Layer 5 of a small transformer language model trained on English Wikipedia (12 layers, counted from 0, width 96).
A neuron's activation on a vector x is GELU(weights . x + bias), where the dot is the dot product.

Input weights of the MLP neurons that the questions are about. A number n stands for (n - 500) times 0.00064.
n14 (bias -0.080): 548,599,504,157,434,675,675,496,437,395,612,547,592,579,504,500,429,512,537,416,454,298,451,528,431,312,424,359,461,710,504,529,466,329,379,406,560,241,732,250,575,687,711,539,374,584,533,862,236,243,488,415,556,495,407,420,773,580,477,474,583,286,484,433,516,780,436,646,496,344,352,567,598,846,464,485,636,444,516,389,662,687,447,712,385,648,558,540,599,454,666,356,504,274,453,630
n19 (bias -0.070): 361,543,530,174,643,524,587,557,496,682,512,430,337,738,719,447,430,682,799,673,747,692,390,406,590,369,417,574,480,349,570,512,507,313,544,585,325,480,514,414,533,416,473,571,292,395,479,419,370,652,321,684,530,518,665,381,337,456,700,209,558,695,234,488,560,781,465,432,461,384,268,662,601,224,484,590,663,491,552,464,416,456,515,454,520,541,504,257,663,410,504,471,371,435,521,485
n54 (bias -0.056): 555,504,824,440,491,367,626,585,590,262,700,591,381,422,421,440,222,453,607,478,593,576,530,459,519,531,680,478,541,400,308,552,500,294,496,691,378,314,609,508,613,482,496,193,193,426,905,518,600,405,371,238,648,729,492,454,437,831,552,124,535,637,684,557,694,654,376,436,545,442,486,677,291,460,538,576,425,302,521,458,673,593,417,556,551,633,366,545,531,505,470,615,347,224,353,516
n56 (bias -0.085): 617,411,634,362,610,449,531,661,492,467,620,344,379,509,608,382,580,653,613,377,536,763,320,699,683,398,379,412,340,416,454,322,471,477,560,717,479,245,723,468,700,586,416,328,594,391,736,693,504,270,421,565,400,500,344,339,583,343,468,449,460,92,509,349,474,733,178,435,870,389,690,664,557,689,696,496,736,362,487,417,695,429,622,537,413,364,467,268,516,685,457,495,661,404,505,622
n95 (bias -0.051): 389,640,597,367,473,340,379,569,789,652,508,478,630,531,476,486,549,637,489,500,496,583,550,593,473,448,653,423,330,684,504,594,341,412,727,614,525,189,584,479,539,448,540,537,492,421,348,520,563,403,358,485,650,239,618,371,346,483,441,475,217,166,545,792,303,645,675,439,697,330,337,540,427,539,269,510,504,319,435,624,607,695,443,543,401,557,434,456,606,700,470,405,633,569,392,543
n105 (bias -0.053): 286,450,639,205,568,446,301,472,679,586,496,581,253,407,489,500,642,767,273,469,442,472,468,488,407,289,475,589,446,581,534,447,460,538,622,425,448,318,847,419,378,289,378,622,369,457,569,454,605,371,440,697,653,322,456,747,382,557,655,466,362,516,445,500,358,602,388,492,394,415,140,594,720,463,562,450,555,424,579,676,546,504,344,721,556,556,250,670,628,424,484,348,595,709,608,612
n124 (bias -0.068): 491,541,584,336,344,639,342,458,492,320,359,683,511,262,504,488,592,630,634,500,418,446,361,476,755,338,99,602,415,854,364,491,479,535,227,320,415,550,661,216,821,478,351,581,474,773,611,544,357,589,500,637,512,678,579,386,513,619,714,347,317,492,389,598,442,548,247,392,448,493,460,647,714,595,602,422,632,350,575,553,513,673,313,512,370,521,359,557,646,575,496,374,625,548,478,300
n132 (bias -0.124): 358,516,491,574,560,409,517,598,667,335,387,496,393,780,330,520,710,474,504,496,777,391,341,372,409,592,452,315,479,140,492,426,472,393,298,343,396,483,727,532,721,712,569,250,526,412,452,608,616,375,615,508,395,562,318,616,329,593,559,189,586,641,533,869,306,662,760,580,427,405,328,566,551,619,483,557,521,518,754,285,469,565,508,632,675,363,647,611,770,581,369,500,356,407,442,349
n135 (bias -0.072): 546,515,348,259,453,424,675,523,533,471,607,466,416,784,421,547,582,298,395,806,367,358,347,424,239,427,536,437,466,662,496,579,277,557,477,330,240,458,505,597,472,702,470,572,508,614,647,738,591,697,426,504,486,583,697,496,331,466,664,546,358,512,527,599,508,400,500,597,778,355,330,582,496,460,519,576,485,484,647,286,480,745,359,456,484,488,437,357,441,691,373,653,380,452,508,409
n139 (bias -0.066): 181,625,423,472,491,450,395,517,516,652,461,471,415,369,374,444,626,663,384,709,189,551,509,600,538,357,588,561,566,629,241,478,429,450,381,547,542,662,505,524,320,612,405,304,646,416,632,613,382,46,409,270,732,548,359,593,299,749,448,482,334,293,479,399,509,512,387,855,566,469,367,693,547,655,370,431,441,550,539,690,657,472,700,536,745,349,626,350,608,500,739,504,645,267,469,576
n165 (bias -0.016): 537,373,536,540,451,361,518,369,519,525,352,353,400,552,389,369,547,529,280,671,639,446,422,461,482,598,479,500,481,436,486,453,346,578,579,634,467,441,467,487,666,619,648,487,459,550,482,512,397,622,583,500,550,596,318,599,379,537,642,610,506,497,567,430,602,465,725,523,454,471,320,514,471,521,567,604,405,545,432,518,399,506,487,592,632,428,311,483,421,427,568,595,557,612,578,329
n185 (bias -0.138): 433,560,425,383,550,322,536,660,590,423,373,560,227,527,567,450,565,683,304,588,722,394,594,500,740,275,601,518,302,366,287,668,493,617,575,384,471,597,396,384,254,528,692,571,344,587,473,721,675,278,401,398,614,465,380,641,457,534,544,687,600,262,767,291,168,432,448,611,670,411,210,460,509,445,866,417,482,255,673,419,426,748,596,542,473,513,708,478,839,744,416,629,491,487,304,433
n186 (bias -0.075): 435,496,500,395,411,597,529,648,741,384,467,616,69,695,433,567,474,476,392,565,546,381,359,407,636,475,673,407,454,256,221,235,623,332,690,719,425,409,598,619,643,720,412,300,245,444,529,559,433,281,520,504,687,473,576,548,542,413,640,556,370,407,657,365,575,721,551,759,412,341,632,500,496,669,664,432,469,627,408,319,454,583,496,406,616,424,413,465,532,545,452,512,508,469,546,526
n188 (bias -0.088): 448,512,787,565,484,554,218,560,764,663,309,403,242,719,624,459,471,480,528,534,512,457,709,551,539,471,327,484,639,581,481,292,543,374,496,647,464,532,565,455,365,359,519,391,266,565,667,496,606,253,520,749,522,679,305,496,602,605,448,247,325,609,312,626,603,584,461,436,572,364,602,683,504,417,387,418,842,428,476,417,658,565,582,451,596,476,266,450,629,331,512,310,488,527,200,470
n196 (bias -0.078): 548,470,766,250,237,338,381,671,526,717,436,557,375,755,795,433,549,590,509,585,402,487,455,168,367,334,509,213,548,423,289,358,451,547,598,357,562,438,401,229,633,229,547,504,795,529,509,434,579,413,617,522,566,460,317,666,595,618,741,577,500,500,390,605,594,479,513,701,787,521,505,625,806,751,750,420,531,187,603,468,397,378,270,551,347,559,369,278,464,580,496,277,527,611,575,563
n207 (bias -0.046): 402,586,521,628,520,271,480,431,450,774,413,427,541,470,480,381,431,654,585,603,622,451,338,417,506,394,635,619,509,560,525,323,416,531,290,500,567,643,565,175,560,378,494,477,594,543,340,403,535,457,589,393,458,555,350,301,469,625,588,472,487,461,506,687,575,565,681,516,484,659,556,436,628,382,567,415,561,486,461,482,340,756,591,593,598,566,560,411,491,613,338,351,549,603,428,390
n211 (bias -0.045): 437,571,516,560,378,418,624,427,704,461,579,610,470,452,614,438,503,544,654,421,492,402,811,364,539,440,345,496,528,382,514,511,524,496,544,361,452,464,402,374,447,240,518,590,636,632,489,430,421,325,482,504,571,356,277,292,523,552,455,622,328,411,706,507,325,661,554,401,532,529,520,638,559,390,590,680,677,166,438,460,450,896,510,562,482,493,301,589,523,812,303,717,617,598,389,469
n254 (bias -0.062): 215,496,376,243,394,778,633,483,629,518,543,439,553,491,541,465,581,559,508,518,604,492,572,520,436,561,483,389,451,563,279,655,497,412,321,269,325,638,774,660,659,531,399,337,504,596,754,646,615,598,415,446,331,476,525,774,362,615,589,364,346,504,426,616,496,428,381,492,520,336,504,455,711,396,553,455,388,229,743,435,334,399,508,809,508,399,655,276,974,495,496,517,450,628,478,311
n285 (bias -0.078): 346,253,631,374,644,335,153,411,548,633,472,597,486,492,538,547,465,403,477,421,684,576,687,485,490,437,305,661,440,376,470,642,426,419,481,438,469,136,711,303,397,448,481,480,468,454,614,488,500,465,694,542,769,448,423,458,906,614,585,367,425,624,405,504,400,511,451,561,717,472,632,550,612,795,391,469,750,459,577,632,403,538,604,420,539,333,613,388,531,565,439,336,685,379,440,511
n304 (bias -0.069): 382,451,521,436,278,496,600,626,368,589,480,454,489,325,503,526,334,465,539,537,516,267,464,374,521,465,451,396,496,344,267,323,379,599,306,414,506,523,555,610,600,757,379,452,553,355,468,728,438,496,551,294,522,333,437,607,479,556,586,390,652,532,635,749,145,552,427,516,481,372,567,519,721,768,646,458,407,334,688,638,684,556,383,648,342,484,653,428,753,425,477,354,774,313,722,507
n307 (bias -0.067): 323,513,763,461,697,561,414,709,747,414,650,603,516,360,382,471,639,371,629,633,509,293,357,578,397,480,345,586,233,652,491,396,389,262,496,332,384,668,541,463,890,440,739,387,619,645,591,627,665,635,330,236,431,828,425,466,259,767,601,404,405,379,330,532,531,487,513,650,466,391,386,594,447,339,422,516,238,279,903,392,546,626,645,580,634,464,596,586,500,470,244,362,571,602,286,537
n349 (bias -0.071): 403,455,649,555,434,335,710,583,642,543,367,559,302,408,426,514,477,471,525,463,519,475,325,725,549,409,262,628,671,488,441,301,440,492,550,432,426,271,898,490,319,237,396,363,507,480,515,523,380,309,464,568,636,367,392,410,669,441,506,306,191,649,486,489,572,596,465,568,541,526,639,521,598,403,539,474,532,424,572,611,587,724,540,337,576,627,668,633,442,657,446,463,518,679,425,426
n364 (bias -0.084): 109,641,188,439,591,512,500,709,819,454,696,409,331,548,413,304,602,748,384,763,349,398,323,425,580,319,667,483,512,610,504,352,372,585,293,504,465,674,629,572,434,362,385,579,557,500,478,581,513,431,466,593,665,433,240,574,318,575,563,555,100,530,483,456,508,728,488,581,480,452,377,702,500,443,324,351,378,455,568,407,469,756,608,605,740,547,315,554,730,576,368,310,457,386,469,456
n368 (bias -0.054): 378,575,448,280,479,500,612,415,409,534,449,524,379,636,883,410,455,489,574,485,621,630,504,497,440,455,416,471,630,761,544,529,426,314,623,694,399,194,817,457,355,460,419,435,493,504,514,537,580,442,457,598,578,310,461,365,639,469,491,203,385,500,497,475,335,679,435,465,486,486,636,413,528,376,455,424,538,429,567,542,563,600,589,623,525,557,550,562,687,753,595,416,472,537,330,271
n379 (bias -0.083): 529,662,619,445,75,360,524,675,627,529,178,545,430,259,538,390,471,695,383,520,274,411,398,523,636,535,424,658,342,529,369,496,338,414,485,531,522,461,423,322,420,423,436,675,436,644,325,492,660,429,657,597,750,382,527,394,405,500,487,466,556,633,454,468,423,715,739,527,426,395,255,532,387,496,748,465,377,306,706,419,415,390,489,419,574,488,428,606,514,604,307,516,636,637,634,379

Each question shows a token from some text and the vector x that enters the MLP there. A number n stands for (n - 500) times 0.013.

"os": 305,559,518,622,754,471,455,403,499,483,493,507,465,371,368,452,418,468,544,423,476,595,545,302,519,511,534,608,617,485,575,572,639,499,646,455,613,572,463,594,434,536,599,441,486,386,561,452,444,491,478,551,377,454,585,470,473,556,381,568,523,489,471,502,682,479,482,433,368,662,587,276,348,606,576,478,543,811,329,616,381,525,664,391,522,503,530,350,437,409,604,445,476,508,527,558
The neuron with the highest activation: n139

",": 365,476,506,624,628,654,451,512,400,377,402,515,613,571,577,439,525,504,540,371,507,511,449,578,491,674,424,575,450,551,705,381,611,476,476,485,629,553,403,393,454,472,541,606,463,599,424,369,553,543,640,573,468,482,553,341,435,527,404,491,543,692,422,328,422,479,501,463,374,707,472,362,365,457,586,485,542,456,320,614,483,442,553,386,502,605,545,781,367,611,479,561,380,483,406,519
The three highest activations, in order: n379, n207, n211

" M": 513,390,460,542,550,551,535,434,357,500,531,367,467,533,390,587,584,351,477,451,593,494,507,521,434,900,607,394,487,465,572,481,633,546,494,538,595,561,507,561,593,608,521,582,612,488,547,521,599,688,525,494,423,401,607,470,392,451,288,469,699,587,476,540,500,462,496,511,417,571,447,411,482,579,439,294,270,586,479,499,395,407,488,434,548,303,544,514,484,386,455,585,460,561,536,601
The three highest activations, in order: n132, n165, n254

"or": 524,505,393,445,730,641,760,504,470,322,549,431,621,537,336,457,418,431,540,511,527,584,478,323,431,606,442,542,670,341,458,590,424,640,486,476,629,708,525,602,508,463,445,575,513,385,427,462,467,514,438,508,464,471,456,569,363,422,473,631,484,609,535,435,646,478,535,430,337,699,605,413,501,560,507,470,531,688,183,440,574,509,598,467,575,502,471,411,426,508,476,419,421,450,643,606
The most active neuron and its activation: n364, at about 0.34

")": 469,579,352,569,537,483,617,450,366,496,544,508,470,473,359,423,505,489,459,455,549,552,509,388,327,705,542,571,482,532,636,577,621,615,680,623,579,564,440,620,377,347,441,679,529,435,524,549,509,591,575,504,585,457,553,489,464,369,467,649,441,733,510,499,368,502,313,381,400,578,466,338,445,318,586,444,564,605,255,591,351,484,459,444,566,556,436,567,407,481,537,480,491,517,537,544
The neuron with the highest activation: n105

" |": 494,402,475,571,515,541,606,542,370,483,476,523,581,505,520,641,422,501,530,353,410,547,564,491,412,835,553,494,515,512,690,572,554,441,543,610,552,521,499,470,437,556,493,457,584,475,446,376,569,583,733,435,671,417,523,511,399,494,391,588,556,587,415,487,409,409,460,495,483,679,464,288,325,485,571,446,416,495,228,594,396,522,400,392,518,553,480,604,320,494,438,636,512,490,523,457
The two highest activations, in order: n379, n165

"duction": 663,493,466,521,606,577,394,397,401,483,532,522,497,412,438,581,516,666,403,290,481,431,537,530,414,530,486,548,530,471,679,397,594,597,455,441,574,509,402,585,524,542,422,639,452,490,465,456,459,527,563,563,496,563,535,469,507,552,484,689,323,567,552,472,673,453,421,518,413,624,447,522,568,380,431,486,382,526,209,730,364,460,379,612,438,553,454,597,376,202,638,469,586,554,550,627
The neuron with the highest activation: n105

" such": 627,527,374,522,583,652,367,433,416,228,575,445,543,512,527,534,570,521,479,325,544,448,626,525,431,487,466,520,596,642,610,551,588,434,451,579,595,550,511,343,482,509,450,570,437,588,636,506,564,468,505,489,448,562,472,575,574,576,550,557,580,499,396,362,508,328,349,488,366,757,646,468,510,525,476,374,546,446,301,531,494,461,660,488,499,549,427,629,334,285,597,307,459,686,468,474
The neuron with the highest activation: n124

" He": 570,519,413,639,583,613,482,377,380,295,527,472,543,707,456,545,505,371,605,313,575,482,643,491,395,553,493,514,460,404,501,661,500,520,602,529,544,535,572,495,617,587,574,574,623,613,418,522,475,599,586,575,456,544,516,431,559,424,449,519,446,573,506,643,410,417,524,365,438,715,602,337,351,415,418,412,586,284,328,572,491,581,237,485,563,404,551,653,474,496,447,493,403,442,466,420
The three highest activations, in order: n211, n132, n368

" T": 561,440,565,566,535,526,582,415,491,446,557,362,567,566,344,509,469,342,482,364,583,618,376,541,342,844,547,412,548,580,587,547,524,539,564,509,664,471,513,610,562,487,549,553,642,502,417,488,590,560,576,534,425,413,591,428,434,471,247,612,487,467,445,546,569,492,625,485,597,592,571,402,336,586,421,433,231,394,483,583,514,519,417,499,448,514,488,451,494,570,461,481,433,571,431,518
The neuron with the highest activation: n95

" int": 553,612,596,462,454,567,385,616,511,528,460,451,591,458,411,487,416,541,544,196,392,615,457,546,441,568,367,490,494,547,458,523,520,591,494,543,632,546,564,562,577,400,485,549,651,406,524,466,568,440,478,460,455,458,686,464,493,417,415,635,390,497,435,290,721,467,402,591,683,483,635,392,517,513,468,439,395,673,465,465,425,455,547,337,522,442,493,646,362,335,555,394,709,581,588,630
The most active neuron and its activation: n56, at about 1.1

" l": 635,349,482,481,545,373,514,561,310,393,591,527,601,421,489,435,446,399,507,354,556,417,595,546,378,735,589,584,584,630,441,604,587,425,451,514,575,439,554,586,478,559,448,609,594,544,455,470,668,624,589,369,454,457,588,484,480,493,325,477,553,546,439,541,598,323,453,614,624,691,433,243,503,548,352,515,462,377,467,482,475,397,516,527,500,563,500,620,366,424,561,347,656,570,468,534
The neuron with the highest activation: n285

" J": 426,389,525,463,548,630,438,414,510,455,483,422,662,562,376,554,523,455,514,261,580,511,481,583,430,840,431,360,427,499,454,565,602,505,380,708,585,498,578,573,587,487,535,508,499,463,548,461,586,717,610,609,500,485,551,413,451,460,294,528,484,551,444,600,579,441,633,344,520,526,648,389,466,458,392,379,328,573,499,575,418,487,499,500,493,569,407,556,464,406,481,395,572,577,533,510
The most active neuron and its activation: n254, at about 0.36

" a": 441,394,454,481,419,738,536,501,343,524,457,517,419,631,520,675,408,457,544,306,425,394,564,504,439,398,540,513,653,449,676,480,590,398,604,533,527,359,506,603,382,504,601,550,617,532,535,444,554,711,453,539,491,510,673,473,512,609,409,577,395,488,468,449,442,373,415,590,414,663,583,344,380,573,477,430,239,500,220,601,649,503,382,469,482,659,523,486,517,523,521,571,577,547,468,614
The neuron with the highest activation: n368

" had": 522,359,578,468,614,472,528,565,411,422,520,437,415,503,505,467,450,548,531,297,580,434,568,479,483,547,484,401,539,602,544,648,548,327,484,527,686,428,657,520,563,351,617,559,560,495,509,618,607,567,586,565,542,613,584,449,573,461,296,501,541,557,303,613,434,447,461,479,450,749,464,410,504,504,439,389,529,586,324,660,343,560,386,449,506,780,488,464,348,293,502,471,463,547,414,620
The neuron with the highest activation: n285

"ured": 567,401,508,422,595,546,601,544,457,392,475,565,572,466,537,467,474,563,570,236,397,560,504,564,416,496,464,459,564,513,637,418,619,481,487,642,631,437,436,447,422,446,566,558,495,510,360,475,469,657,590,465,463,481,457,390,490,543,373,450,487,637,473,523,636,392,281,394,570,682,531,363,487,568,591,516,632,501,135,638,568,463,496,666,365,674,601,399,404,398,538,512,461,604,543,654
The two highest activations, in order: n56, n14

"stru": 648,660,363,594,607,590,396,346,494,409,599,485,580,404,572,384,385,488,647,371,439,412,570,474,488,499,463,571,542,555,573,760,587,597,544,495,612,575,572,435,586,336,520,481,678,548,517,337,419,466,486,482,471,548,356,457,533,538,481,491,328,496,478,467,609,474,442,422,416,905,348,411,491,463,305,479,499,508,364,560,549,418,359,497,462,526,519,529,481,581,627,512,480,518,414,654
The three highest activations, in order: n211, n124, n207

"ot": 526,585,461,551,468,530,583,369,482,516,567,516,535,467,401,552,443,574,594,361,476,610,471,440,525,511,642,657,664,397,635,645,594,471,643,548,567,325,586,476,512,374,491,600,469,496,397,356,484,693,537,586,448,308,621,483,496,379,494,524,336,612,433,642,775,417,513,458,570,558,518,371,460,499,580,548,357,498,341,668,352,462,456,378,481,526,478,340,358,403,551,408,418,592,518,419
The three highest activations, in order: n19, n349, n95

"vent": 492,542,436,650,717,492,500,250,479,349,539,527,551,623,480,579,351,572,556,216,439,524,482,545,383,551,446,470,594,576,690,605,480,636,511,482,502,446,473,551,484,495,447,641,532,526,509,411,442,510,506,506,544,464,477,457,403,492,523,697,349,395,434,394,541,533,678,436,433,644,493,526,517,385,396,459,336,489,262,649,528,482,457,376,453,523,584,525,601,344,516,580,602,517,527,732
The most active neuron and its activation: n95, at about 0.28

" W": 577,474,544,587,526,520,541,558,366,369,554,323,611,449,479,584,482,358,477,387,572,513,466,468,377,878,684,446,555,452,477,573,530,500,468,497,634,545,684,511,564,505,511,435,561,401,335,383,475,553,518,506,497,481,565,570,531,444,332,485,523,634,518,596,486,430,471,452,450,742,467,440,421,607,373,370,571,573,497,601,572,354,261,513,579,501,401,630,495,469,510,561,548,459,385,542
The most active neuron and its activation: n132, at about 0.54

" Des": 543,490,553,575,625,667,501,494,465,415,349,410,559,520,444,596,551,427,532,394,552,415,563,562,443,673,443,486,440,521,420,470,642,430,482,446,669,860,558,659,484,486,495,468,460,601,387,521,453,291,520,600,422,598,443,459,615,558,359,601,471,569,454,377,530,380,373,497,418,612,645,446,465,489,464,367,431,588,320,658,423,423,474,484,466,495,703,429,477,394,525,545,518,448,475,645
The neuron with the highest activation: n139

"33": 577,468,325,520,516,493,549,391,457,363,484,351,491,514,496,584,474,416,425,365,459,497,556,537,513,547,477,462,619,618,704,601,597,646,581,555,558,424,455,737,339,279,484,562,546,432,610,456,513,603,553,553,487,418,435,487,458,493,603,639,496,600,394,594,634,353,532,447,394,731,509,356,482,412,373,496,475,599,452,576,299,483,391,615,431,589,462,534,510,426,538,525,272,570,670,596
The most active neuron and its activation: n165, at about 0.11

" s": 373,536,503,489,607,511,425,629,399,638,520,463,563,461,514,595,446,356,424,446,518,476,419,520,304,707,422,452,600,576,519,538,587,384,506,486,550,591,540,580,492,574,574,460,646,448,497,466,570,658,526,490,524,392,659,448,570,435,282,599,428,482,457,583,620,493,398,689,461,581,581,225,458,527,540,516,399,617,439,565,535,443,484,468,525,472,445,607,246,253,547,436,608,507,449,618
The neuron with the highest activation: n307

"17": 587,404,481,629,559,443,657,506,387,373,462,518,487,479,518,466,370,515,430,301,498,469,482,591,549,578,482,472,553,754,570,507,553,703,441,550,571,360,454,704,386,399,557,503,700,434,507,398,494,710,568,415,509,441,525,516,470,391,510,583,505,553,388,584,593,364,434,385,463,825,529,379,467,362,415,494,441,540,450,520,487,472,368,543,430,650,379,687,558,417,491,472,367,563,729,523
The neuron with the highest activation: n349

"ex": 640,523,454,698,576,677,401,425,425,461,573,436,681,563,472,646,487,442,470,607,434,532,408,477,585,577,449,436,706,573,520,479,496,607,612,508,547,657,433,499,441,377,414,462,476,515,505,531,449,469,565,509,398,411,541,555,600,422,437,656,480,511,495,336,584,314,405,410,544,757,452,416,499,546,455,466,368,677,218,563,446,480,673,251,527,375,485,314,495,456,539,545,625,512,510,593
The most active neuron and its activation: n139, at about 0.13

" re": 587,545,424,358,602,503,427,411,380,441,520,413,595,502,606,654,353,475,493,412,449,487,704,516,428,634,282,492,448,469,407,663,585,441,614,663,542,573,522,521,523,528,590,519,676,570,522,558,604,552,498,488,476,525,412,465,694,489,380,505,536,647,440,452,410,459,323,545,395,593,485,273,484,661,376,534,520,668,455,519,387,474,396,453,489,449,505,517,355,404,474,382,630,598,450,708
The neuron with the highest activation: n285

"able": 539,486,545,485,543,523,585,476,353,453,492,513,468,615,556,516,416,574,488,351,504,458,635,455,530,562,630,544,564,364,610,615,678,459,554,620,605,481,445,412,405,444,449,683,380,532,477,344,508,506,425,435,358,444,466,427,433,558,439,730,570,619,461,326,613,359,525,530,472,532,461,459,528,453,602,418,483,326,219,618,567,412,487,571,405,674,649,443,410,302,562,488,578,544,568,681
The neuron with the highest activation: n196

" mov": 540,498,435,404,564,521,350,385,397,493,693,433,545,408,479,546,393,470,455,395,387,648,436,623,472,546,453,538,619,583,582,597,636,485,463,420,588,515,526,466,596,546,392,572,654,478,494,459,559,499,520,619,522,497,595,437,528,504,346,506,451,517,460,485,779,646,358,631,498,649,466,384,558,609,419,536,495,521,407,608,492,458,407,237,422,359,505,532,305,485,666,466,439,441,435,583
The three highest activations, in order: n285, n139, n124

"om": 569,551,413,605,715,516,509,337,448,548,539,512,567,568,461,664,463,508,505,451,506,516,489,431,571,700,588,527,510,348,557,545,466,445,499,518,509,590,515,515,621,510,533,411,427,408,491,490,557,795,405,551,431,424,614,456,603,469,467,353,728,550,415,388,646,554,398,398,406,652,523,357,563,511,470,458,551,873,291,458,252,429,548,243,506,421,446,493,443,371,512,504,447,512,556,600
The most active neuron and its activation: n19, at about 1.5

"one": 363,530,445,607,498,539,417,341,402,535,582,455,461,608,581,593,504,478,464,461,512,561,579,420,432,504,493,609,629,453,723,519,611,454,524,539,526,519,387,430,320,454,421,571,593,467,386,432,402,680,476,569,399,485,586,427,436,451,427,537,625,642,371,631,627,487,450,368,310,669,533,451,553,544,537,553,525,658,164,568,443,437,508,521,537,645,621,374,378,527,588,452,483,669,481,514
The most active neuron and its activation: n19, at about 1.1

" Ro": 494,484,574,447,534,654,479,417,544,341,509,358,631,540,340,587,515,380,511,354,462,538,561,386,437,625,579,516,474,366,529,527,556,422,568,448,590,551,555,545,562,480,543,591,598,621,445,524,567,562,556,581,383,574,464,532,474,429,479,641,434,588,432,615,609,268,378,548,519,656,817,392,460,387,376,373,562,383,435,586,520,416,372,494,676,556,529,409,512,375,563,432,529,523,333,433
The three highest activations, in order: n254, n188, n307

" from": 389,381,530,555,496,553,472,442,338,379,406,372,496,475,579,628,467,499,483,331,451,582,568,553,477,514,444,481,660,499,626,419,702,503,532,571,647,506,530,613,388,492,458,456,591,427,676,485,612,376,526,585,458,594,607,473,381,508,291,431,576,514,475,386,456,589,492,514,582,648,545,348,386,529,544,440,454,610,190,684,622,538,575,397,550,544,443,444,372,413,510,471,541,568,588,627
The two highest activations, in order: n56, n188

" ": 452,515,377,496,511,443,534,723,422,377,551,566,609,566,502,650,428,363,465,408,471,404,377,604,432,618,570,549,539,549,376,548,554,423,560,575,563,558,551,785,459,489,520,555,524,345,627,321,590,590,514,433,594,496,565,451,554,424,502,591,490,589,580,454,607,340,492,489,480,726,423,361,373,591,547,265,415,526,478,696,507,501,397,359,431,408,457,471,343,525,460,500,465,589,484,490
The three highest activations, in order: n186, n135, n54

"ic": 558,481,614,537,424,413,506,502,508,330,632,478,659,491,458,455,513,572,413,613,510,480,483,386,616,588,638,471,502,452,586,405,545,567,558,582,602,602,534,624,519,423,376,549,540,444,487,517,533,611,525,601,456,540,495,562,443,264,457,598,360,502,567,272,680,335,454,635,470,732,523,388,409,410,474,377,369,457,265,594,461,661,456,333,520,756,460,405,425,383,604,490,395,468,462,603
The three highest activations, in order: n364, n165, n186

"ct": 597,450,388,406,511,495,592,302,502,366,578,513,570,433,459,429,401,523,562,323,455,568,521,522,361,604,464,515,654,409,595,496,652,655,588,586,580,384,435,544,558,513,369,538,445,439,572,335,608,515,491,467,481,542,533,358,454,540,517,420,454,473,631,284,723,493,529,508,476,696,441,250,550,503,409,457,603,486,415,665,487,576,588,441,324,542,557,536,402,321,624,497,561,586,620,604
The neuron with the highest activation: n54

"az": 457,450,559,588,534,388,604,322,498,301,579,451,636,473,346,587,503,434,450,455,351,624,418,570,496,628,629,400,582,567,527,550,589,422,503,568,402,584,554,536,550,428,369,568,646,570,459,408,491,526,582,631,488,464,408,492,403,374,421,718,433,405,491,584,670,365,580,468,565,721,585,369,365,525,507,370,469,553,253,629,417,581,452,304,490,633,509,423,585,552,594,488,568,518,472,471
The two highest activations, in order: n207, n95

"et": 607,562,599,536,551,552,567,289,454,450,514,584,664,519,479,547,410,544,582,434,483,664,416,586,483,623,603,549,496,522,468,588,397,630,656,590,561,337,474,502,516,468,454,436,512,669,429,361,421,677,562,449,416,357,628,368,441,334,396,602,480,428,479,391,695,348,518,419,588,700,574,451,481,333,351,574,339,509,275,608,454,486,523,348,524,668,541,447,510,546,485,459,415,567,520,553
The neuron with the highest activation: n95

" when": 506,536,501,531,530,557,503,471,393,567,344,480,454,546,588,571,334,455,475,360,580,639,630,598,518,598,551,497,655,570,620,524,601,346,412,446,582,580,534,557,508,475,525,558,460,399,464,436,501,572,539,573,459,502,538,433,557,516,227,489,539,605,336,367,384,587,449,444,372,611,503,483,443,509,581,403,659,527,178,581,577,512,429,307,583,560,503,663,369,474,501,525,572,426,554,617
The neuron with the highest activation: n188

"ure": 536,468,319,568,472,462,528,365,436,566,582,448,559,352,487,692,526,452,497,408,454,580,690,377,443,438,458,583,575,511,712,472,591,566,623,599,475,529,429,457,429,492,473,578,592,514,438,403,408,747,429,477,415,466,494,439,487,613,455,575,413,670,585,469,553,479,451,490,475,816,537,333,439,486,577,588,537,496,116,583,538,495,473,635,495,535,551,355,415,466,512,480,355,473,474,650
The neuron with the highest activation: n211

"5": 596,479,518,595,595,486,672,578,518,259,388,486,448,618,524,491,312,535,424,379,475,544,523,560,363,644,553,554,581,623,616,484,549,627,586,439,606,545,439,732,359,371,487,414,654,492,390,442,517,647,511,508,481,414,553,550,534,391,562,594,499,593,391,506,566,443,447,434,334,690,523,316,491,347,438,401,443,618,341,544,407,427,444,358,519,553,470,614,572,455,581,498,397,619,648,429
The most active neuron and its activation: n349, at about 0.23